Layer 10 of a small transformer language model trained on English Wikipedia (14 layers, counted from 0, width 64).
Take only the direct path to the model's output, skipping the later layers: a vector added to the residual stream pushes a token's score in proportion to its dot product with that token's output vector.

Output vectors of the tokens that the questions are about. A number n stands for (n - 500) times 0.0042.
"io": 590,352,689,324,455,410,595,569,434,518,585,605,650,485,427,358,420,518,567,414,503,456,515,596,665,410,431,709,312,527,547,403,512,397,457,548,720,408,762,582,645,525,410,558,434,504,485,429,584,417,561,428,532,584,582,366,528,334,823,290,591,450,685,437
"o,": 463,568,622,384,326,614,475,482,556,727,511,570,595,447,366,511,386,586,534,589,503,571,395,506,420,339,403,582,376,298,606,471,394,466,532,580,424,371,599,716,647,583,458,621,494,484,421,560,520,494,640,680,628,492,438,574,535,323,593,497,601,568,527,357
"ography": 488,460,569,339,191,569,677,269,290,512,680,465,511,613,410,448,249,241,176,291,625,540,650,796,271,348,238,512,253,258,605,390,182,649,494,583,531,550,655,704,471,652,223,198,450,431,518,588,541,673,690,561,432,576,465,408,909,186,561,386,506,414,198,406
"ument": 305,500,361,195,340,432,632,337,237,769,600,554,742,658,668,201,259,266,276,532,628,340,420,676,371,621,511,742,470,516,571,318,443,590,339,339,639,612,663,452,683,597,411,443,336,490,582,602,833,463,463,530,587,346,641,531,623,20,689,645,521,266,380,524
"L": 445,497,535,490,517,278,532,372,495,423,497,387,445,488,543,389,550,426,503,392,571,462,578,583,680,535,625,568,453,509,385,303,592,414,564,458,650,598,495,579,451,475,392,584,538,665,472,471,495,593,354,586,563,588,614,520,622,300,509,597,447,579,396,486
" V": 540,609,578,456,500,434,551,500,512,525,597,531,442,407,479,511,587,532,426,527,504,507,430,456,609,517,431,555,580,457,539,530,548,513,414,506,549,485,459,523,560,491,392,474,510,572,417,594,523,519,467,494,470,581,465,568,614,535,586,417,488,494,395,406
"on,": 312,493,684,476,508,478,341,368,524,599,595,351,589,359,190,368,399,473,648,587,526,538,576,451,458,425,529,396,350,248,410,429,479,453,477,488,517,541,662,785,723,695,453,427,435,375,471,461,458,434,555,755,457,524,548,570,539,328,722,345,681,496,426,372
"ck": 427,529,485,316,591,489,559,411,378,554,532,291,394,261,606,305,472,254,435,518,574,355,456,493,493,589,534,661,347,565,506,282,504,286,241,636,531,273,733,483,438,699,591,465,468,500,348,689,493,719,455,559,459,349,460,510,591,293,465,593,529,496,366,174
"day": 538,323,252,532,470,615,597,384,590,495,500,429,859,564,452,167,398,566,678,762,573,308,470,495,573,492,535,610,500,445,374,372,449,312,371,217,700,504,469,877,639,561,458,333,282,804,407,511,706,624,620,793,433,403,523,167,650,439,616,486,490,417,239,60
"q": 579,557,424,516,493,547,524,552,569,606,579,385,675,190,387,537,621,528,649,583,524,583,573,641,503,549,542,653,349,447,522,301,547,712,298,336,523,483,561,622,397,517,221,586,519,457,428,599,653,647,355,548,575,438,557,503,541,272,477,455,507,449,322,286
".": 393,565,509,519,551,457,524,537,454,538,522,503,429,492,480,553,423,366,722,500,441,434,444,398,687,714,585,589,532,162,571,650,368,500,351,561,380,463,387,511,542,580,484,600,456,620,398,456,520,563,503,500,666,522,690,447,400,460,527,534,415,516,627,587
"tern": 341,414,611,488,379,571,510,241,625,573,570,616,683,423,682,364,423,465,394,548,631,370,420,476,500,410,534,619,422,221,398,359,627,461,312,523,548,407,500,701,256,395,383,648,339,553,457,559,763,858,500,697,509,416,719,455,445,423,735,161,527,375,476,448
"A": 374,485,500,510,426,298,484,383,502,468,423,624,462,592,619,319,510,567,477,442,541,520,528,467,576,371,568,603,487,313,417,371,484,460,574,373,583,564,611,524,474,583,480,580,374,719,430,478,474,584,391,574,557,545,398,515,572,273,472,567,347,549,461,510
" family": 229,497,418,517,453,589,681,452,468,477,540,293,513,508,573,389,475,403,413,579,575,744,698,626,541,598,475,636,469,528,610,485,232,494,461,452,451,408,606,528,646,567,434,553,428,533,517,644,610,374,642,569,594,497,557,567,530,542,553,328,553,401,396,351
" |": 460,417,468,383,490,336,488,596,537,429,454,494,624,307,451,278,542,455,562,466,397,534,337,494,428,599,488,411,512,377,785,441,619,372,468,264,447,492,437,589,361,415,323,443,682,742,608,562,452,516,493,338,545,349,466,467,470,466,428,592,653,356,530,492
"ll": 442,455,657,522,471,536,345,360,541,448,493,338,621,434,437,39,522,350,474,542,540,380,417,561,447,780,581,631,396,684,497,140,320,309,253,465,486,316,396,432,629,633,449,511,481,555,419,626,431,553,419,667,605,629,545,360,490,445,728,688,577,483,437,138
"inal": 604,350,488,398,420,419,844,406,315,627,551,378,623,326,469,444,375,345,423,600,587,496,558,467,548,426,483,584,345,328,573,415,423,363,234,483,773,693,638,694,399,490,471,666,299,707,570,359,278,396,416,556,516,360,584,468,318,299,348,575,538,538,504,311

Output weights of attention head 0. The head adds the sum of these rows, row i times number i of z. A number n stands for (n - 500) times 0.0029.
o0: 476,614,554,555,360,379,461,349,761,534,529,121,556,456,518,543,426,131,426,704,458,518,644,676,259,601,621,423,578,526,522,396,545,522,445,403,376,421,196,455,270,359,550,447,600,249,482,408,554,595,493,766,529,448,577,612,333,367,546,724,597,768,489,495
o1: 413,545,914,389,625,847,676,497,423,676,644,549,508,329,578,608,692,615,528,617,628,562,375,736,462,713,492,519,566,421,440,650,726,651,311,457,610,400,522,564,431,414,720,608,428,590,508,370,770,318,226,610,618,715,406,431,347,258,314,403,513,450,515,683
o2: 706,519,871,451,675,670,545,588,505,596,299,404,597,356,621,720,347,293,458,459,512,469,644,460,444,345,471,397,358,417,549,451,430,561,440,618,320,517,298,575,763,490,503,506,514,519,426,432,421,397,547,485,678,531,360,557,577,635,560,564,463,549,469,640
o3: 324,617,441,679,521,513,405,440,599,479,640,556,527,463,478,376,294,507,418,373,533,363,788,492,638,514,415,623,512,265,341,601,641,320,493,611,440,616,399,557,298,544,410,659,402,709,555,360,363,502,519,683,424,537,598,565,480,241,511,382,650,492,249,704
o4: 499,573,499,544,644,694,492,657,568,646,501,260,447,685,581,411,471,147,348,412,475,347,424,715,754,678,526,455,502,877,374,375,268,464,346,348,562,422,362,193,590,432,579,635,606,494,510,640,558,329,514,592,575,715,698,779,614,624,516,435,660,564,520,235
o5: 506,476,675,680,634,523,586,578,208,466,474,564,533,576,438,444,598,413,595,768,580,520,593,446,129,430,555,568,323,448,595,323,424,768,557,415,507,444,628,481,439,474,617,749,223,462,338,471,467,551,689,554,660,649,300,701,409,636,300,369,460,641,495,727
o6: 695,355,513,436,458,497,414,294,319,566,568,453,768,433,478,562,395,471,450,406,525,730,534,550,595,340,549,479,349,318,557,356,295,568,530,525,444,515,423,489,465,487,470,460,443,454,542,512,480,485,451,454,684,568,611,414,449,489,490,814,541,395,622,569
o7: 637,321,583,668,567,257,475,580,462,212,759,487,528,585,341,235,569,441,531,420,487,539,468,691,457,646,558,624,454,475,678,489,251,677,443,285,514,565,327,300,169,674,646,732,553,507,382,570,556,763,700,478,647,405,350,478,496,398,560,594,401,594,678,475
o8: 368,478,477,333,530,326,464,517,255,596,627,450,384,589,516,372,390,578,670,448,557,476,336,703,595,520,438,240,622,571,613,649,404,454,524,534,759,525,803,516,275,684,351,440,459,312,586,646,706,555,471,266,406,664,423,627,544,534,703,460,234,422,523,412
o9: 286,669,349,413,617,338,659,545,338,385,444,401,308,507,491,527,339,488,499,535,558,317,601,436,441,512,677,423,466,465,381,550,607,387,462,658,421,567,430,646,484,320,620,441,460,537,431,579,226,446,503,591,66,510,353,428,568,451,431,456,523,250,417,330
o10: 455,528,669,560,389,678,361,471,490,513,390,435,465,546,697,438,338,345,423,475,554,486,439,446,585,514,314,142,449,386,734,691,544,444,545,501,433,616,654,617,179,620,601,373,733,489,464,572,655,250,628,429,580,582,605,537,325,595,588,170,360,584,471,689
o11: 577,385,463,215,391,411,562,730,729,482,458,588,568,663,377,308,523,524,802,604,497,306,608,537,542,369,503,587,661,478,391,595,410,637,337,362,434,505,788,397,568,669,491,666,607,692,622,418,676,317,428,422,399,526,495,473,493,300,479,80,542,662,821,514
o12: 549,570,605,286,596,440,578,587,596,348,591,360,438,402,656,578,597,374,811,607,509,476,431,473,303,595,584,487,787,357,581,598,534,464,291,598,349,781,462,556,481,517,519,429,351,480,363,575,668,570,261,472,458,441,215,503,649,334,654,381,398,457,261,524
o13: 494,463,325,424,333,481,461,672,697,269,462,695,384,539,511,473,524,234,352,365,319,607,394,518,512,445,541,396,394,261,761,381,318,513,617,390,267,277,742,444,582,456,677,744,580,573,516,503,462,723,658,282,467,428,690,787,448,648,486,359,551,497,375,269
o14: 237,464,557,587,569,414,625,507,377,573,367,378,511,582,299,594,487,577,506,477,619,93,473,354,427,531,672,432,286,455,524,383,178,525,599,512,657,344,474,463,558,418,644,448,355,427,453,483,543,413,552,533,311,468,511,511,325,616,466,723,598,376,464,502
o15: 429,262,362,361,522,436,658,566,200,563,301,523,498,355,530,489,423,411,425,455,478,401,678,442,407,400,461,377,394,472,585,357,746,539,782,578,447,332,332,540,681,373,626,615,384,447,501,683,329,578,487,622,365,602,402,322,638,604,765,728,585,289,443,647
o16: 406,644,603,560,431,595,530,519,355,604,689,477,503,336,581,574,590,747,683,581,528,774,619,475,231,558,538,432,526,393,372,561,251,668,469,401,505,497,446,366,409,711,378,376,365,737,610,656,606,299,525,551,570,330,572,335,394,691,221,306,592,456,423,598
o17: 877,567,632,553,657,553,616,534,316,812,417,565,464,333,564,590,500,640,689,627,422,616,587,579,603,741,386,337,436,537,555,482,577,407,638,550,590,503,305,430,531,374,567,577,611,391,457,482,616,402,412,634,595,553,531,481,472,383,888,644,623,785,481,566
o18: 527,396,544,516,544,523,463,629,417,529,563,645,582,450,513,846,643,659,331,319,587,394,451,528,569,536,583,695,459,751,386,459,419,630,339,407,584,551,306,362,603,532,532,490,432,833,330,611,520,609,541,652,504,333,493,496,750,625,240,374,767,387,451,621
o19: 439,499,639,513,563,489,579,546,606,312,257,539,415,481,636,715,472,608,446,434,513,419,526,748,443,493,541,678,422,655,768,563,667,657,350,458,601,430,319,400,681,568,721,469,721,580,476,327,554,587,604,596,502,523,351,446,872,427,619,289,344,531,792,441
o20: 648,473,291,746,506,746,640,610,259,356,313,792,485,525,586,465,124,420,442,683,488,441,383,461,653,380,465,460,279,689,594,524,339,249,704,510,613,516,553,240,896,530,484,447,623,753,634,533,572,317,612,335,799,237,605,590,568,503,452,120,558,432,585,782
o21: 762,574,747,331,468,304,829,879,492,608,713,642,439,312,512,448,624,437,462,505,561,560,472,546,697,355,467,207,520,351,470,635,240,568,663,614,553,604,590,471,351,382,237,613,487,395,333,660,627,445,514,418,697,448,691,546,464,725,591,715,548,402,480,578
o22: 414,520,501,724,345,702,262,190,524,565,739,637,507,597,332,547,372,240,476,381,473,546,371,329,376,257,599,550,281,308,531,449,379,411,525,411,395,633,444,765,622,706,521,337,653,326,454,677,217,503,657,510,389,637,359,561,343,693,733,856,621,621,476,118
o23: 582,586,567,235,632,500,576,519,410,281,736,585,455,412,386,454,651,697,691,324,424,782,417,606,344,787,632,471,599,630,714,360,532,366,639,312,316,405,636,433,557,472,583,724,382,424,440,602,621,313,597,534,524,358,361,521,431,223,417,361,459,832,395,355
o24: 406,416,579,586,460,405,588,487,356,492,639,623,361,535,524,560,593,278,702,511,304,357,411,444,282,657,621,514,608,583,582,398,325,590,415,422,590,398,382,497,457,623,634,472,488,637,328,555,578,446,536,419,596,437,144,497,547,453,258,456,661,459,495,703
o25: 568,404,345,467,415,359,612,639,491,648,579,651,290,677,658,452,770,217,526,253,452,573,459,295,818,537,629,242,317,392,460,378,506,483,432,692,373,504,776,729,412,468,709,650,592,457,91,624,340,353,472,571,201,607,476,415,672,684,177,504,505,227,290,448
o26: 355,529,629,487,627,534,500,601,462,428,497,592,485,262,507,557,592,518,509,410,436,302,602,483,496,473,459,598,563,621,575,787,624,626,432,449,521,432,325,525,541,655,568,507,566,664,339,527,350,514,599,558,507,455,329,469,606,596,548,402,463,470,454,533
o27: 469,445,468,629,516,483,620,455,347,686,524,499,522,315,335,386,602,636,444,501,521,537,561,419,609,461,375,542,545,577,514,734,621,638,480,515,629,436,550,615,347,426,478,519,366,509,130,317,586,256,718,480,581,685,553,309,389,632,559,600,363,418,491,677
o28: 860,635,407,445,512,350,270,449,718,848,378,771,608,790,395,361,465,426,539,199,430,366,558,404,547,415,595,579,469,801,743,516,396,405,487,564,623,707,558,793,543,425,305,147,654,431,248,267,752,548,412,429,363,517,253,408,328,323,645,527,379,336,516,305
o29: 500,718,347,540,450,522,497,652,489,753,587,348,428,324,402,599,399,642,280,562,465,559,458,510,440,657,458,628,603,308,544,323,507,521,109,733,363,640,521,411,368,206,385,401,300,612,753,213,579,474,450,284,635,627,540,747,239,467,276,762,383,513,601,705
o30: 770,352,427,553,517,361,551,549,361,413,598,703,397,333,362,722,461,532,503,625,521,460,499,317,396,238,630,718,590,234,481,267,521,405,310,769,489,727,588,318,572,299,249,321,405,620,298,288,533,601,464,268,402,613,465,772,504,592,523,700,621,374,383,426
o31: 640,548,451,768,199,469,673,594,604,652,595,718,351,626,580,541,654,605,449,621,543,719,575,506,656,784,452,591,450,362,459,495,445,456,535,474,697,585,724,567,416,625,784,429,499,644,568,495,393,798,567,511,715,219,578,458,540,185,215,486,439,527,583,868
o32: 609,348,650,370,549,410,431,679,583,591,548,349,526,548,591,383,278,355,533,223,529,505,787,606,599,420,489,267,606,471,367,564,322,580,371,412,498,655,237,548,437,696,377,557,373,602,868,543,387,745,339,356,526,527,500,662,529,526,469,245,507,486,244,581
o33: 728,401,500,537,515,406,477,546,596,404,466,733,490,544,508,286,616,314,520,531,437,491,574,562,495,446,550,510,458,702,331,404,535,577,658,557,662,285,282,355,608,299,418,790,509,500,515,380,642,865,156,698,746,415,616,414,475,357,398,612,607,300,492,549
o34: 724,572,498,354,397,408,193,253,603,493,214,622,506,701,574,617,331,403,704,544,551,700,513,605,224,347,590,336,480,441,460,524,342,618,513,577,377,480,186,509,327,371,397,350,541,521,456,492,695,771,277,498,533,481,420,475,251,613,522,457,635,521,502,384
o35: 403,319,545,492,337,449,571,447,453,469,546,565,466,403,616,199,310,374,648,464,473,502,494,522,356,223,361,396,640,455,417,578,794,209,651,361,577,320,268,725,512,421,707,727,446,566,329,611,647,324,460,349,808,629,373,309,536,504,543,606,926,538,609,532
o36: 528,752,689,668,391,418,396,182,524,439,623,638,546,507,493,764,549,663,581,568,497,554,348,352,369,768,483,543,481,449,703,410,638,347,669,462,636,512,325,768,299,538,537,150,769,410,411,442,594,358,551,466,603,417,302,483,263,435,484,461,550,738,650,536
o37: 563,564,224,382,415,425,524,695,868,766,520,487,599,674,401,76,660,508,459,459,404,568,719,491,385,519,548,691,508,606,228,502,393,533,562,264,276,547,596,580,438,367,528,725,237,581,334,456,476,648,524,641,487,350,606,325,327,341,474,509,702,559,448,414
o38: 652,576,615,713,638,572,580,546,447,462,602,633,465,569,446,408,517,398,579,784,431,535,757,378,487,561,488,428,533,574,261,514,376,642,625,297,520,485,266,605,622,452,672,512,444,801,554,671,150,449,486,446,536,505,568,493,217,610,534,250,702,806,389,531
o39: 317,485,478,514,648,644,539,488,426,507,493,436,653,455,469,480,505,486,458,630,493,435,265,457,228,584,642,733,335,578,525,348,407,503,419,403,360,364,885,419,592,742,670,531,408,518,82,319,755,223,720,497,623,458,415,524,522,401,419,425,380,434,592,362
o40: 538,502,686,364,684,665,390,528,572,457,599,482,677,397,263,456,430,652,737,425,526,457,437,297,507,489,539,548,509,450,254,439,503,577,439,411,454,611,489,669,699,651,554,462,681,562,736,459,326,339,244,349,373,666,528,354,430,370,439,569,356,308,652,427
o41: 810,623,598,295,530,683,405,536,657,383,365,674,446,616,504,662,518,380,460,445,477,588,630,673,481,530,525,700,428,409,716,689,487,672,447,473,286,647,629,475,422,429,467,362,572,526,331,473,505,447,687,578,340,683,302,596,359,460,669,26,301,538,487,294
o42: 725,623,696,582,742,546,273,673,526,680,689,785,617,602,391,485,532,232,143,399,600,420,547,370,531,658,521,515,551,651,616,432,680,419,510,423,543,753,480,505,398,697,399,518,582,569,484,476,267,484,603,512,747,463,576,582,358,511,398,462,525,553,385,584
o43: 850,600,690,470,421,540,470,534,694,467,810,661,442,203,511,555,702,428,662,607,490,498,461,238,508,409,537,645,671,527,328,460,550,405,357,403,554,588,436,356,636,574,303,412,854,528,339,601,559,351,337,562,569,584,520,565,557,639,459,633,663,670,602,276
o44: 655,556,286,456,439,579,683,885,570,448,522,312,445,315,496,315,605,494,617,347,395,580,517,629,382,524,547,837,606,464,268,529,243,435,337,474,221,505,115,475,355,268,567,509,423,629,381,672,624,487,458,517,600,507,301,689,388,633,430,422,738,248,536,376
o45: 577,439,400,288,532,581,590,506,545,510,704,440,675,629,608,286,546,544,459,428,481,598,471,565,536,358,594,672,502,677,286,356,532,387,636,445,386,513,484,402,639,446,376,619,400,432,394,567,572,346,413,556,655,534,539,582,606,488,443,396,542,643,682,356
o46: 697,459,490,600,551,268,610,657,435,474,519,412,595,547,456,389,681,676,447,656,352,587,518,362,493,605,253,517,512,538,582,394,459,731,628,495,569,509,417,584,420,485,400,540,456,464,692,556,331,801,577,334,660,370,567,529,464,608,683,509,229,762,591,691
o47: 566,561,450,531,288,770,499,329,506,623,563,690,610,566,759,566,682,419,517,719,442,682,321,510,637,657,278,637,542,395,418,524,410,548,584,538,591,435,783,533,644,637,545,159,493,573,623,718,456,462,341,435,820,534,503,375,462,408,514,450,479,358,617,502
o48: 448,461,574,463,653,552,469,260,307,322,664,636,396,577,288,311,311,530,450,448,500,443,566,546,406,460,551,609,734,474,499,457,720,374,661,517,603,488,213,537,459,246,614,496,395,653,537,481,399,831,479,225,455,750,394,690,302,348,652,552,361,585,514,421
o49: 388,609,105,302,440,549,711,392,552,434,436,478,601,596,337,515,722,480,381,359,293,384,381,592,726,584,476,796,701,579,577,563,456,444,421,832,301,450,274,669,613,62,421,201,402,652,524,623,407,441,560,398,482,311,414,563,293,436,676,535,317,454,635,481
o50: 728,557,333,318,606,422,513,508,325,315,364,433,726,573,474,425,446,550,621,603,540,693,631,504,581,345,490,426,329,586,520,577,461,670,541,525,293,512,408,675,461,357,477,613,400,361,527,506,331,435,464,592,442,589,378,458,388,594,467,253,383,571,600,607
o51: 284,544,721,479,363,483,380,477,551,597,442,381,522,511,436,388,386,640,389,309,500,472,496,669,603,551,287,425,488,805,327,627,426,783,350,223,523,192,480,939,436,519,629,582,427,579,616,382,578,450,564,346,537,802,321,393,345,554,431,394,521,547,655,502
o52: 575,438,524,762,276,570,421,312,588,251,370,363,392,333,437,543,589,565,495,474,410,755,503,607,489,723,432,667,361,353,485,422,407,720,419,547,409,406,330,528,419,287,702,459,576,549,392,389,457,612,601,543,669,493,555,402,348,499,492,639,334,395,617,463
o53: 639,395,320,493,174,409,541,476,619,492,481,637,413,588,621,456,725,486,659,637,428,680,476,497,525,429,354,595,511,425,444,511,625,638,468,497,386,473,714,698,440,413,531,551,441,425,339,509,439,621,453,529,504,607,387,466,477,594,578,443,584,696,587,500
o54: 750,345,487,487,603,619,575,737,535,827,351,325,627,467,735,531,799,452,464,586,292,521,577,433,617,763,496,573,596,678,511,343,659,524,433,402,463,500,686,664,704,498,649,409,468,457,586,276,393,412,379,364,524,486,374,412,565,407,467,499,538,273,497,516
o55: 777,371,611,503,531,342,617,640,601,750,636,404,472,408,460,456,634,501,534,338,414,443,535,244,597,626,567,443,586,730,544,201,590,446,447,432,458,613,518,548,619,464,455,611,539,354,379,250,526,297,551,346,336,586,430,656,658,531,381,613,454,799,389,633
o56: 365,352,518,607,433,412,541,551,593,563,388,317,390,496,547,584,488,457,577,561,461,290,360,612,496,806,556,262,500,549,513,513,519,398,406,312,593,531,473,567,435,367,895,490,519,477,517,391,536,482,511,471,396,311,548,470,347,262,489,540,802,567,370,504
o57: 464,332,531,734,454,342,422,639,538,515,399,328,429,482,445,361,547,469,648,566,456,303,483,586,421,404,500,529,601,571,425,715,302,661,345,572,668,577,499,401,237,896,293,328,725,451,538,514,599,650,581,475,659,337,421,485,554,632,644,676,249,265,799,546
o58: 602,357,585,452,483,533,556,492,372,452,764,303,635,502,700,653,782,681,522,208,544,619,411,693,814,637,422,577,458,481,470,576,451,572,474,537,462,561,191,531,385,564,612,509,458,407,473,917,491,563,429,817,581,541,328,431,690,532,660,573,513,535,632,571
o59: 556,545,768,372,631,805,457,652,328,529,406,633,408,495,609,644,497,704,587,414,615,555,457,627,418,444,483,367,428,251,533,609,497,409,774,500,568,601,495,553,531,553,627,488,481,436,680,840,589,760,341,545,532,527,316,410,489,454,684,615,552,228,481,415
o60: 414,629,742,337,522,560,492,611,701,448,472,625,394,450,449,409,465,676,521,210,501,356,434,690,677,349,508,398,562,404,651,743,356,263,637,625,468,407,626,329,452,332,286,794,406,442,446,372,950,483,505,551,734,405,549,615,434,298,616,629,565,584,469,562
o61: 402,439,572,506,383,657,452,640,615,590,572,537,355,473,617,291,308,313,97,271,560,668,444,501,588,271,313,539,463,392,373,509,713,641,291,560,366,434,537,681,526,543,588,686,509,642,563,448,339,797,503,228,659,825,499,534,748,644,249,658,231,304,589,586
o62: 493,551,403,664,684,629,403,520,525,520,439,326,407,624,531,119,470,110,629,934,539,524,594,378,203,564,745,348,491,530,467,533,710,470,505,533,576,601,674,380,370,683,604,610,590,237,611,358,409,729,349,630,461,457,575,531,447,294,295,494,52,287,458,575
o63: 274,736,648,528,516,583,433,673,739,427,582,680,260,585,353,540,673,650,358,353,555,304,336,588,652,662,583,452,384,450,448,581,511,415,670,329,734,491,579,508,361,316,715,609,703,487,579,662,353,535,505,632,399,578,788,557,295,540,414,572,638,481,566,154

Each question shows a token from some text and the vector z that the head gathered there. A number n stands for (n - 500) times 0.01.

"\"": 522,337,526,446,411,279,460,674,501,433,668,472,709,767,353,477,459,472,550,655,447,492,558,579,598,690,645,400,655,288,270,561,593,474,633,593,514,647,439,431,250,555,509,329,422,399,570,464,353,583,429,526,536,617,586,479,747,503,610,473,613,476,345,443
Pushed up most: "ography"

" with": 529,514,438,660,436,433,470,478,489,523,554,506,527,564,450,517,452,549,432,450,439,487,502,508,488,501,508,501,477,510,500,494,417,503,444,545,530,566,449,510,497,478,382,507,566,452,515,505,488,521,459,517,566,569,495,493,567,481,503,495,581,478,451,514
Pushed up most: "tern"

"ic": 389,472,421,522,329,431,510,484,518,527,574,514,490,516,422,556,500,511,414,564,544,464,454,600,485,565,517,561,541,378,410,559,415,464,381,640,533,553,451,536,470,508,406,373,468,506,547,527,430,530,545,516,542,571,613,475,569,494,527,507,533,420,454,478
Which of these tokens does it push down most? "ll"

"|": 485,522,558,379,464,514,564,525,525,494,513,461,498,510,503,578,481,550,515,448,534,585,466,593,624,532,551,515,512,512,472,498,482,551,441,574,520,472,450,505,530,418,528,525,499,492,531,453,513,469,534,548,485,458,610,616,573,504,498,547,561,510,522,468
Which of these tokens does it push down most? "tern"

" Ph": 482,660,285,619,385,455,384,507,536,601,375,359,643,591,278,476,730,493,544,602,379,577,398,614,510,420,622,609,268,512,585,491,508,536,486,698,539,535,601,353,251,587,314,518,733,513,510,479,655,539,483,602,598,596,477,325,459,352,594,531,532,487,319,590
Pushed up most: "tern"

"\n": 521,531,558,472,469,481,416,440,475,620,387,440,632,478,400,535,476,443,559,526,433,486,478,507,617,565,651,434,468,493,443,549,510,581,425,527,446,519,468,451,543,405,446,594,524,483,499,514,493,473,511,570,459,529,600,565,507,476,516,518,468,657,606,444
Pushed up most: "ck"

" ": 533,479,535,487,451,485,471,522,521,548,478,517,592,534,427,500,444,513,480,496,479,521,525,544,582,467,587,465,531,485,464,515,472,510,450,502,526,522,451,486,561,501,408,578,533,459,552,495,516,507,559,586,509,540,512,552,529,489,504,510,530,536,502,458
Which of these tokens does it push down most? "ument"

" N": 604,424,444,563,531,427,508,552,476,544,507,462,547,613,360,476,430,474,346,601,449,545,593,523,399,491,406,432,467,487,534,443,425,560,362,723,566,525,451,552,454,430,538,615,530,612,584,427,489,425,452,476,485,504,525,503,475,457,494,421,486,559,541,591
Pushed up most: "ll"

"id": 464,368,474,512,449,325,515,613,463,461,556,485,574,672,391,521,413,444,646,536,483,560,474,466,663,670,616,480,652,405,455,565,484,599,604,561,523,583,421,389,387,536,500,476,536,384,555,530,434,642,449,568,591,607,523,477,584,533,574,465,607,555,287,494
Which of these tokens does it push down most? "on,"

"ured": 500,397,430,532,411,294,457,343,557,575,493,465,559,562,418,431,415,326,435,553,505,477,537,399,516,532,480,418,542,457,487,543,461,531,435,571,557,463,365,479,430,421,359,460,453,515,541,620,450,697,419,576,502,590,560,426,525,553,488,380,532,542,438,486
Which of these tokens does it push down most? "q"

" (": 561,492,429,541,403,389,497,518,488,577,524,526,527,563,368,506,438,502,431,471,463,517,451,564,519,452,520,429,486,546,508,475,436,538,460,609,586,529,427,414,584,466,464,574,596,474,546,446,525,503,559,529,519,540,578,519,612,478,460,502,527,488,498,561
Pushed up most: " |"

".": 492,612,494,681,404,433,617,715,466,493,605,625,669,586,478,419,524,554,284,462,538,580,568,515,608,528,552,560,452,673,479,457,415,469,392,619,506,528,520,570,617,407,460,483,505,382,540,486,464,671,525,436,545,459,420,375,619,504,471,405,696,467,510,522
Which two tokens does it push up most, strongest first? ".", " |"

"),": 532,514,486,562,398,380,550,449,420,504,534,527,425,553,467,378,613,542,378,471,447,443,642,475,418,467,434,439,551,590,474,520,460,459,537,481,595,585,556,497,664,436,389,548,505,472,534,516,440,459,505,580,574,520,545,485,568,460,417,493,469,489,484,555
Pushed up most: "on,"

"inal": 679,560,391,695,333,462,455,295,460,715,431,474,672,468,348,497,563,506,291,521,551,481,373,487,563,454,261,463,621,743,705,641,590,602,530,594,618,523,597,221,459,532,409,466,524,442,516,424,688,543,530,478,486,488,586,631,536,251,179,319,356,479,680,408
Pushed up most: "inal"

"n": 541,408,526,546,552,439,505,531,485,512,502,519,541,571,449,522,456,516,525,471,483,533,534,476,513,486,577,459,467,464,454,485,532,488,432,478,456,563,458,476,561,471,464,562,582,496,569,455,475,505,526,493,478,485,501,560,522,511,536,477,498,530,499,486
Pushed up most: "ll"

"M": 520,448,489,463,468,430,414,427,512,557,466,449,558,555,415,546,460,463,469,598,539,489,450,476,569,537,545,518,500,478,486,538,438,574,476,524,500,468,394,462,444,518,344,500,540,480,520,522,519,591,484,513,573,535,509,495,472,511,473,459,513,573,548,464
Pushed up most: "ck"

"c": 544,393,445,489,399,263,451,337,495,571,471,425,588,536,386,485,410,327,410,571,482,444,497,381,521,526,472,422,501,475,472,569,487,558,456,584,544,459,373,397,430,441,305,467,509,506,568,637,460,738,435,567,593,616,620,452,539,553,512,388,470,574,473,448
Which of these tokens does it push down most? "on,"

" was": 498,501,476,589,451,433,518,510,510,504,565,527,519,553,480,505,451,524,423,473,474,481,524,483,471,475,521,514,495,511,480,469,465,488,436,526,487,526,461,502,570,471,405,490,511,430,528,503,494,497,497,541,561,523,503,481,574,502,493,497,560,510,484,505
Which three tokens does it push up most, strongest first? "on,", "tern", " |"

" world": 505,518,451,591,442,445,511,495,502,494,568,495,492,520,444,507,442,503,444,461,455,509,469,478,430,416,481,509,489,472,491,475,455,519,428,526,524,550,441,490,545,515,446,487,556,488,563,528,529,474,490,541,559,531,550,476,532,501,513,549,543,508,470,512
Which two tokens does it push up most, strongest first? "tern", "io"

" 3": 563,444,466,464,375,453,491,449,508,475,482,432,586,633,347,500,534,461,465,656,435,512,540,550,475,484,486,455,442,435,517,503,506,491,505,586,551,517,466,460,309,535,381,462,427,554,592,465,450,453,492,526,514,632,557,529,533,416,521,429,493,500,406,466
Pushed up most: "ography"

"ived": 551,470,493,463,485,465,505,501,537,539,467,491,532,534,454,554,433,557,479,485,484,554,499,538,563,513,540,520,489,482,514,541,446,521,424,525,495,521,419,505,502,454,439,558,479,484,535,474,556,496,480,470,473,499,495,571,552,472,475,489,519,528,544,487
Pushed up most: "ck"

"I": 466,610,333,731,288,371,557,521,581,446,425,539,570,436,269,486,396,544,414,450,317,558,540,553,463,563,466,567,494,515,561,531,505,626,405,728,543,559,379,405,626,376,435,576,436,633,487,439,601,369,514,616,480,672,520,620,503,469,636,501,672,620,484,540
Which of these tokens does it push down most? " family"

" in": 505,438,533,548,483,443,446,454,525,385,605,511,503,632,456,476,502,486,367,359,475,562,523,483,513,491,530,554,474,342,437,490,520,485,403,495,499,556,565,490,510,596,443,506,488,447,587,622,496,456,411,558,581,566,631,569,524,521,449,475,547,489,485,435
Which of these tokens does it push down most? "ument"

"==": 473,487,521,525,520,460,498,428,496,490,536,516,507,588,496,464,506,486,465,441,549,498,579,490,479,501,555,524,451,474,442,493,492,431,372,474,442,555,480,600,572,465,405,509,522,506,512,549,428,510,512,534,484,500,520,505,544,445,466,455,505,535,499,475
Pushed up most: " family"

",": 482,490,503,548,439,458,486,528,505,489,517,524,554,553,475,474,477,522,438,460,519,530,539,514,524,451,568,512,480,478,487,507,473,498,428,483,492,510,512,486,563,476,425,525,485,440,568,512,539,540,497,499,510,498,467,492,524,493,477,509,582,498,500,481
Pushed up most: "."

" life": 511,487,518,524,488,454,492,460,494,480,540,526,530,559,476,492,488,508,452,426,504,526,550,499,503,479,553,533,481,457,450,488,480,470,417,500,475,569,471,548,563,487,422,533,528,485,533,534,473,519,504,526,491,511,506,516,539,468,475,483,535,515,499,469
Pushed up most: "on,"

" A": 504,407,432,536,421,296,450,338,544,583,483,468,568,570,404,433,414,324,439,562,501,469,534,408,513,532,491,408,535,450,469,541,456,537,428,566,556,478,376,489,441,430,375,463,457,521,537,634,440,699,430,575,498,592,578,415,524,537,488,381,517,540,448,498
Which of these tokens does it push down most? "q"